Layer 5 of a small transformer language model trained on English Wikipedia (17 layers, counted from 0, width 96). Numbers have three digits each and are written without spaces.
Take only the direct path to the model's output, skipping the later layers: a vector added to the residual stream pushes a token's score in proportion to its dot product with that token's output vector.

Output vectors of the tokens that the questions are about. A number n stands for (n - 500) times 0.003.
"end": 435716551341248441497515466471168604665579513511342514470393474446424512482344246446407706487434477545609564607470383480668337528516342576514399415407188624476458437715314728480547612515595569589596520389737346465692544588406426566615653566572165381334486577526496354490751581347437576575
"'": 329495470500586377617424532515508608458486564469369443538588421540488542750560601540457395651378654289510346421362625631448614631513463552423496571412251324730399343520709539679471677524268669191299440230383445512296525265579516273448750476761529456352392595504465711728534428516512508541
"ctor": 594528235430307733192415546315510736727375480514470592422754486484421489396425698349372309527577653509466653334647218345528465481481363552513176609583568800623556552718633482628447609746206629420423645459258699442302613571500381334347339602425355302675656343389510291172651428495473612194
"ased": 467449266592587427349590496568481703365569500720495635678901444588378519124559799514581700450641634370597525628672387607476601465487717764465371684573594292772260539574385804307261419346546470695427583537574550326548594306554426273519527435436364392504556532383703400277588477137559680131
"fter": 519477379450510645361696569570323658548713344381479343645702389539345406446401736573650334568463480309536788416585240319485650448491170591751431917403315610619354442721614533480308466741369299539544388354336712221205152749284400284444393441478395359549632207357790474447615444425608597745
"p": 493665557462412598603216444482267644412637419402551341591385522567452661548316449452392560695414591478536507534726443619374393506510364692377474665475577675453625534463442711418239684651392303388633565385566441492648434701403514530343475413402385500611447638471484268540290500504335475303
"ations": 449432298348384614484618347432704372692741275486804638627477324550649319352645807768551522454586390344563314428337343394392365377443813598651196346505419440606325603847646775716374429630389763325382529645569406529645466566464569271339290516447490420547539612474324281330639590351591518531
"ary": 434288572300277281255433465776286492540557489294420587635521378606745486643594426602548604442402374509479434440745538623398589369474392684858437402500128522361508792678539539505445518605433724567345395547681514626711616677581324404590584664563505425432557289455723434168656352409581534623
"ator": 421320254473401528259446694420529445551554378472668623427757356533541480635441632663485579572588343545432500368529385612504531305472653587569175390633560627470447672722779528574237399644518817315314529391500601649581574592567407345385393183381479358572579516374564262356384452338315429539
"al": 600469507579473266422627421314526562348704528543520490507414493607493416676540331485443542647575428562600343365594710369343611485528378439438500268636432431339527630639420580340573545574456662789206615305570488584632371597278464406418500580480492448348298642630656342463352429439471564594
"y.": 630372278617400799423539449435368466674583455260459790475626323516471609451603429432579326249495431462535453741529251665500536552456305670705505541816210723670263451443519836196550529481682346285185641336566756515544678505456566421398624220584171317566374398386612623504480495555645799324
"E": 462604566465344644457497552477291494477603419460467423497480714585609492478546787693459272514593535476510461628464566557683504415488390436449524311302569362581550554534600473623518587657459788701211415580525533433496663724558373584455526560718514495566512457589451518437666292429400513612
" place": 266359541476509462529504687767390466628362307728574550762714496337444298612500381543535488653408293691582469484617401307800648618451484667536504523342469704390169480543808572273478745320575141452458370487628592518451281617410445476571343594566509445441623351397634468287588521549618620427
" =": 512302433729470573555579540393429504530532690560587529500432488384508520557722600446373512456453320556575478519639390649640605655520357414455592596404560556678859436605508552729253787378349653471721558659496504466575202376774440429557199479587755436422412323435400325507667342293400680557
"k": 507664556456504569472470406433478575449513345306449437393489518540526553442363473308413552822475571811448503684375680481430362555516590545473470753704440804617497473576644356314297657544420383645584669511512617609513345356393471460359770628581477391527622518733443375564444542508343475497
" (born": 544154345387396679442435514566287407603361626405780580489813668421251412620360547650540519503597409353500682562546550400435569577497458411754463598267540548420515560640496393606362643492356650463441646343389341363546317463646559316500554374387429350662553195500496741691572426371649658296
"s:": 481443437313616645401424425699571343604875607473445567694464560475785636526529545971462478415486476288469318436516460345660505315465677588613295426406487625139124517699445394500335790598723236178492442450460515442548110354590569517370464476486272476410439437595717520500393545288750630496
"ong": 434580560589155484429611545426347558509336305511664418597507515527343444500582384360463559685557425395469477730506504530474429343512490795605526679357467507321423182464421450570561310416532504652551474771310555365571434566472565447599454595675337317487322374570464488604550468405414756538
" km": 314505665576167530485518641426859420478449186549403577640496621408559482487633462669583629406719250473470681574540548345445660646472539670639306577586686500562446458356704585337255551798588360647571536602222655426412203555657766616545500354541585433496635130315781539583658653350522370211
"ap": 600422431620300544612677462355395696350682642654595349745451493560457488603525470421448364600597245655565373792431569570478622553519460666411438595679594521393513820330476518602611409539442652446471506507624420482447500475451664386559449426492356370317300524569496454555415448500431609366
"urch": 367329462442623637440522547628356566656572575548745818593534531512487368701425523616520416496671283404549539841600424518496840839503529588447540725569540770728472663391414470337449271676443622536402609384425349328409528367643573303558251462584390273391479521495842674295388462272534492297
"an": 510374419403524302560391324477360625522454500454428439378408721607507612487731364395380564662572672639553533454359500483405543514520650667447510393410647477604605615463507404489661360493599299606544634385440507583852546547531487365417700421610350410442440548603664443503574399437320603585
"a": 594565542578313300492578367481649665453399630569618473397481619646507538652548457429421601489526654605520423549474657656416464508527525522404588319548543589382582747440683300415587446576630457321418627415701450603799489463336507430527513552523195438442440638587482411494406667548575455434
"L": 437609494240620703506534500532341526383463399529401333614445731585527473509627747617467298511346500398504462697573474545671528478484327515460615320382664654485546629520737510454635578649514773551331609526591518469435493467451490430429347584593479500494413529534474688515627375428422592500
"ause": 247338315329167786433665575495238666646398383616653838666466510563510440440438552365563166373811429563636509450535604366704585533440472522326334773461274646675161760564689310552412450727334294204374627606458474475477557221492471302565401362684125378337559320321681416374420519464495566449
"ain": 410500355515428441524475467705168572614813465424644526468266577516537467492511331459455388436883287729505569441628578669463351618520689613572596353541396770485582628435396604616666396719615757574704775564504426571842504360481616574530492475664356351500466547482617535351639421374508598458
"sk": 395460652333504708408521411488576578723482355459674538430411492559387399473362385563454480531476564529490692713781520634433746552508579555399564345370572603527336307608529455302178534675622309492592696382646598620476416387693860546507660540579487391397838372391676255572440440336723712222
" November": 531565601519273669489394656546521539553503511345475606527690487389261549516331597646494343550745445350620605583588292525541551486481535470566603489447469377742522619490384517340556668598562594295550362477311579500516461432466523272630513553438451490574677468205545453444428702427569455494
"P": 619578516323493632477503512415341569506506305537402420530414753562639585503515698541376422618447580513488551649714484549514347382480529496462576475352550564586621644372680767475638552690397725521361313589626562486531583634448580540520217488546581528599443363527553456587540287437305572481
"ful": 258379545265505448544617491662329602422554509335691680500755505532505487612327611505519590374673371557628719576638566282690461496480455657709430684412342775257745432839901712212341687615289276543461240439661931360199572209488593486177420427687113457308481329441605735481576206370623827436

Output weights of attention head 0. The head adds the sum of these rows, row i times number i of z. A number n stands for (n - 500) times 0.0076.
o0: 388687415562652534473516398336509639520516392378534540480608559627450395365512492518680345345434600712353561722693433477457401236765586606808559527689396547696290154527461221739525520576441430452265437667579734551532306569618268319590609654932597385515553484516374741898355565524652474542
o1: 350703595290438485347471408566441521441553290821305592427346444704666399531503651443283369491616469495568583813644694510718409502395374723337390589395561475565431714554629590626659416456522464492290333604381400292290387490389420501717299621632355565510548843602496424437567770688247514620
o2: 610539335425536410246638561413383413448434671513554227312295465719498329477414578505488507769527467216441793506544620584462540658558499388381151640522411520553649531567307585484214275585385662477676261353472429487424250603461558640492446495556335347460552420551490411361545412533272606534
o3: 445640602450590056590321328518331560625539230732447802475345620644356582641535402578669695488430557656576245492535370310725606423545610479243591445502531498834391562437362389487555514408585639546398661541526611627588499708402494450465572632454381494444532507497415550508779705428293625581
o4: 382415595298528535606348330747408628622581182461454433729584525782652382487304506349623429398546429401477457607685291688702431535333135521495513659522396562217281354371521392512397390540595651397434321575517674542649588492497421328421472728538243392312443502483510682510541616497529613495
o5: 443537519482333516371511522390599504610551391494372569446641554061450626629347773414554540507643512369484437519285374586514725356740565409550869348547597427465710580539669547270458526391563316506442607507497258480116296451495583647378705440146277728714450510521470488417494396346644439768
o6: 756450418550527311422811650473362507495661432923397560470481538789526384536676482470465571511515686640778298454347290436507383565473468649590746449548716418382368373320385350737432370398435698414469511412694452630618388472514661190421698510500422234718542485640579433789610553394517436602
o7: 448440497563509580423585553413436461430392391250572406443525442325440641583556499559585832491362588659404617395442659559432601739375379683567726583448533285637383446500490408452416434420547690368555431276670929700450476713427605579211616561518639393456554418651512353617332387699319588429
o8: 566474484718484540591619308543467400554200440524315588572593643201580519519612639340458453402751491706595413424495463470560692431389315340526606422548655555663647249490557452472317538372639557304668412589283642516358716390552506547562360609555509376328746578356409488196760695376337670471
o9: 772341179339599479226653848577484450275454887561654357537117366639554673356441725675487423549398454682653314475644846236423664226491602551441486478394545479353683772587570438399569320733467453539507733451551542509608171694476282540520667554308687575694289583647547362671744509556592411619
o10: 444479594243356363537483535394418525451588459280457453537280725513670649544579396709486585510358358390668529422310617341582485451486530480718406399311151451343652228599592632403598354427334280616303493415460455498594464586459580558533459626615484789656478546453495444544545303575584769480
o11: 496453583483519506532815520585422456335607475573755519509543488407351418344627420516464510556473484564263266401398356538493311390566494605324547432253519881267404493467406455379600410625468454611290553665509453483475447719443567481652476611603299535674480649619580462697519490646609394536
o12: 550486293349327661542296662528468290411506412597528516459447470343361426541473695806438537457526468375488293280733421683656530599226705456708434341422585485526501715477727482374546553424304377528518276551384544348501453544444495600361675586260568322231664567573320408545515459291552433593
o13: 624453457623600564628406548573479535483595504323292446243452391648424561488480419522470568346430467558360640580533379442752569571485455636438407424329476547212426500524360696515642411615524688549408529615511290355546559658551552350513489591515573739537270453616437445300649555535338817638
o14: 538514303479468572335594528537532681473784614408631574462126548382432536336315606687501699731653389609598598502599613450470605341592373340574555532486574392382472618458354383506617452484434409599593476567540651525468343494328629394682408515728459565458247707379436238513536453387568577616
o15: 716302528525525347502374566354700331436442629405354413295594424340433391363433644353432273516455506536315354504478518553355384544498653495436189490457317465503631523720649479679641452775486554467731360478501519388737578415373680378374537230798520746806596584304563696727471617271457423328
o16: 358648400465553515523378638550515618599368753339530480428415343386479291491272633449402476275152497446438466486663677436606604273449590253442498427534616530607464450365512360630538360487428670632210582442502586510430366481625502481559346345806591308506504516457532614690201558458595374702
o17: 423526785432513473386457457482335399614468549594504618380429602488592388587393519447387511431466566499469426501628600552205369426356448572561493539391312560557371461592506529708347392437503582399442647588310683386273411524520586546491389669662450402580495580730527459489360576414776614396
o18: 421373400458598582437374502494698327436466566539251546512649569112651347579364525763443736389454507349433482506327392407305621385355638444564403507741521313455746464504556694456439324712568453491428346342472499352399324535467467656570458483561479263585670305500432502308434498276456362556
o19: 488410411426690546601631756585433605780529478585709542395441294523431410457348360679507409343578507697410466756502594295495403592277789382496746445566559662519387537526388638397290633209645744411499694445482480547601398435485509394799482169240464774547405542479672605205719470782350350524
o20: 478640479544233810357471650495641615344591599408588600525532474300789561671549592315697398557499520341389546446467398510402464719634411507322710587550736523719400371548722530554422541403343527477579372669467568519608538310316369361638495574544460521518449467423416561378530506337624415558
o21: 449371603500836550451504542447312745642665475664559401394529594612415636312382450431554457546585479677613495553722350597623466594593447486442586280419635357512330438349354757536628478223414482559369196449451447533402574640424497623696641261409503549599633401395698502503451423550533479646
o22: 570295381587651426588387473346476620485446121380575455344332523537369641629544540259554571486550404502545679456381595543618457654526610573405567581441435625546583630653388550614389536470646508763399239486665429538504335469560456516539396574418816512571525680560596597398613406309539517359
o23: 489481433164551347524563629415486585693465422543464720350323597660524574570444505534564493465474632524535375582753472611484611610644655349457483648363315794613665549655413501462321401453522525684671588588433255524630388530373322422445588502403511693509523324591779596323577415479539400630
o24: 196435496575556321623740429596648587558606666286575541506305403576614570305351439651429628638584580618483480454301617281407560428274184531616720417517437604548425285589409711606436649722344397647377257693599674441309537477777451488207257523573729555473328750701568361728531439388287623554
o25: 627531520658563457509429452404622575533753349688514497521596444587389537573575664267545610796459416592447619507493500656361548678436491523343476243691404517528440442704168351467599778685582247640598807441344419477354578582522616378720633535435623183570577567459609499215390235387652311429
o26: 285470380588595224358351764568519313485527394682738324379367437699603504474489415588393402550600399549546395274304553405609437439466742572781717564470649587278578363486478399203688512525500411726667557606556510597457502388689575438553605476717668482717635504564241338852553327493508584563
o27: 521631685365371472497621390489838671548620413392483438303539145752477426479406666460563642456560688687655623829379396487505226471553480488484453281483780316739445635426339405542360609513427305564238482625416697491776654746386427253522669498616506687565501637726425562705585357793472267391
o28: 365737407400519487638565529641542322309464317293563586270690644455511400389440568421511697373523459534568390588610535639643469446447697583451371470475517451344464533426612355479510519561526364666471601683527557507479568615306692465606389490568569431335612524429688400293482351317527793395
o29: 390362481500429464627543688411625525580585612324550260466402713627533479608747453606601342465511408417724617636354441493517532311580478519600198591337488735675801595468605592417432529496488435411464697438451470612322557527246378533559210538587366270588237749682492587582694563417744440536
o30: 465473632560553447392580775534407512473604496547616566366732345531372461527717373393426434259477505746467389338487460486555506852398399555699455598634485502613202554590462697426802576628707463378637610360390793645140700026368297569352397408495376584748478319428355715482464541582728610659
o31: 517609630292529409429442363501354385560666654338645473398649641656350576216697551540423545288439431510389349545551473457432404604557421311693478451609559370269384504400356500348696501340528478457425599470700563312572469499473489585537487577513507525556428538505587593613297471527538481355

Each question shows a token from some text and the vector z that the head gathered there. A number n stands for (n - 500) times 0.0068.

" Gr": 382525404416454553534581368567493386723558452396484573469431437571603419596395292594472433395572
Pushed down most: "ain"

"2": 410458428582529603772473442521628578469590471533479480414505445473563586562477504607491492492488
Pushed down most: "ctor"

" School": 551721572468502424372425431306324483746454632448347249311578665498237447512757423497641580423426
Which of these tokens does it push up most? "ause"

"ul": 405427403373488590470569558434614528505458368478590543472489566499528445385452448499421512384588
Which of these tokens does it push up most? " (born"

"ew": 474504435449449502674581355511426558455412461530540595453478313526425533536428421598430460467518
Which two tokens does it push up most, strongest first? "a", "al"

"ic": 665623624407665480329516398455535566450351733501518493386598591607433516497572525410342635457572
Which two tokens does it push up most, strongest first? "fter", "ause"

" |": 431423488394520405508514542523445471476562401495481505473526540413418480492482428544486403482598
Which of these tokens does it push up most? "y."

"im": 634647550457470442427548476526359446566456507558471623405504592541404375378651410559612567533424
Which two tokens does it push up most, strongest first? "ctor", "ause"

"uk": 616607805424530373423529422371242389640483585439464409467738660600302505431669431342564485476483
Which two tokens does it push up most, strongest first? "urch", "ause"

"o": 643558530437527347275517605481388459498515418506357592350573561488398469431704472469566443465589
Which of these tokens does it push up most? "ctor"

"E": 373432138515392543388456458530605587516481529280493433456445572568616485444366678535679425862547
Which three tokens does it push up most, strongest first? " place", "ful", "y."

" L": 379429507449430520572566466502531465491495541459544503439374500339482560523454504560553502337512
Pushed down most: "y."

" Y": 233351473381325506533520471473395463548480606463551514477430473405551535503487456519497468459499
Which of these tokens does it push up most? " ="

".": 622527441488515416435473472507467492581519388556411532310462515461415562597519460545564412473649
Pushed down most: "ator"

"able": 543498421409552385405465477509373337413497438683513474436622374578442440561492456591594468452685
Pushed down most: "fter"

" Em": 350515512331352593623665463342349550626405384514476381446748459534461455299420373597641592482407
Which two tokens does it push up most, strongest first? "ator", " November"

"y.": 629703539483615425674542464707447526371622238482360547402265585416444468489366486628517373500593
Which of these tokens does it push up most? "ong"

"a": 585713698413468472443597366301297360701561659402419324272631716643301510432728468469516583396619
Pushed down most: "ful"

"-": 622281349452297394633331727696626393287692038474850381559623370363775404398187187444575292527549
Which of these tokens does it push up most? " (born"

"m": 452698754383494434387540522467261462554501500485417514381634640510285400431732474541557518543471
Which two tokens does it push up most, strongest first? "ctor", "ause"

"ham": 540482603412561519378539448449497623477428357359542458385585680553398426305503481400387649389621
Which of these tokens does it push up most? "y."

" school": 619583585537502418539283400568413508475490409393405473399511663492296541750512406530526503494449
Pushed down most: " (born"

"s": 642858719516603536459289444474454354652492436618309543351617568368335290547719443406788548549546
Which of these tokens does it push up most? "ause"

"an": 545705789500577465356553424255282494582572681354433538353662693561289642376729680460442561554630
Which three tokens does it push up most, strongest first? "urch", "ause", "ain"

"on": 444633626484624525503642491475394492594402311473445529443466542588329448434556552578403448445452
Pushed down most: "ain"

"old": 480387510247459552421622446613405520527320393554496584562508391444416453563457367494419412479455
Which of these tokens does it push up most? " (born"

" which": 400627621563533297699310340527340553465603439465409459566415507509382458672519551592477515458557
Which of these tokens does it push up most? "ap"

"il": 472330423424429556497485483590514505509440441571487565533470378406516474503438418439557505517511
Which two tokens does it push up most, strongest first? " (born", "s:"

"S": 207510453366453889554748316264305485628286588496367721433368434404220469596666429652553252490365
Which of these tokens does it push up most? "sk"

" St": 362384465285498593407555433394412444498419619633497535494513451430548433689468374610493427346472
Pushed down most: " place"

"es": 616761635571576470509390365406372429659559339449470395355613634525423156426513496394796534609550
Which two tokens does it push up most, strongest first? "ause", " place"

" G": 370255429489383544538431433570585513475482434538536447580386367409592490606324402415515441394468
Pushed down most: "ause"

" R": 452346450471355447512380437717554449371556380580464400621397241404616443523316434590539403484545
Pushed down most: "ause"

"°": 552478474587486654734406332637527612512648781467374344341533427546676670572642550449433584610557
Which two tokens does it push up most, strongest first? "al", "ain"

" before": 409560539426408503679329344762499614368497387465456435482484496484428509719345537609528465571617
Which of these tokens does it push up most? "al"

" ": 439358401452486455612538581607562481449521388482492562476458447312425515446424432553500427453520
Which of these tokens does it push up most? "a"

" Total": 577486476434553457442589411539520528577417489574474605535385376438418499600413441488498482523452
Which of these tokens does it push up most? "ful"

"vent": 272273325497261545481375548490517470530576425555515253529426385506650457513325401421304507341477
Which of these tokens does it push up most? " ="

" year": 503517495502526451663468389582425573458440384530498528421554370514421512612418468596516505457560
Which of these tokens does it push up most? "a"

"ron": 439409472412439538499648461508479548554389494534482648524387368398420508521445452519465476512437
Pushed down most: "ain"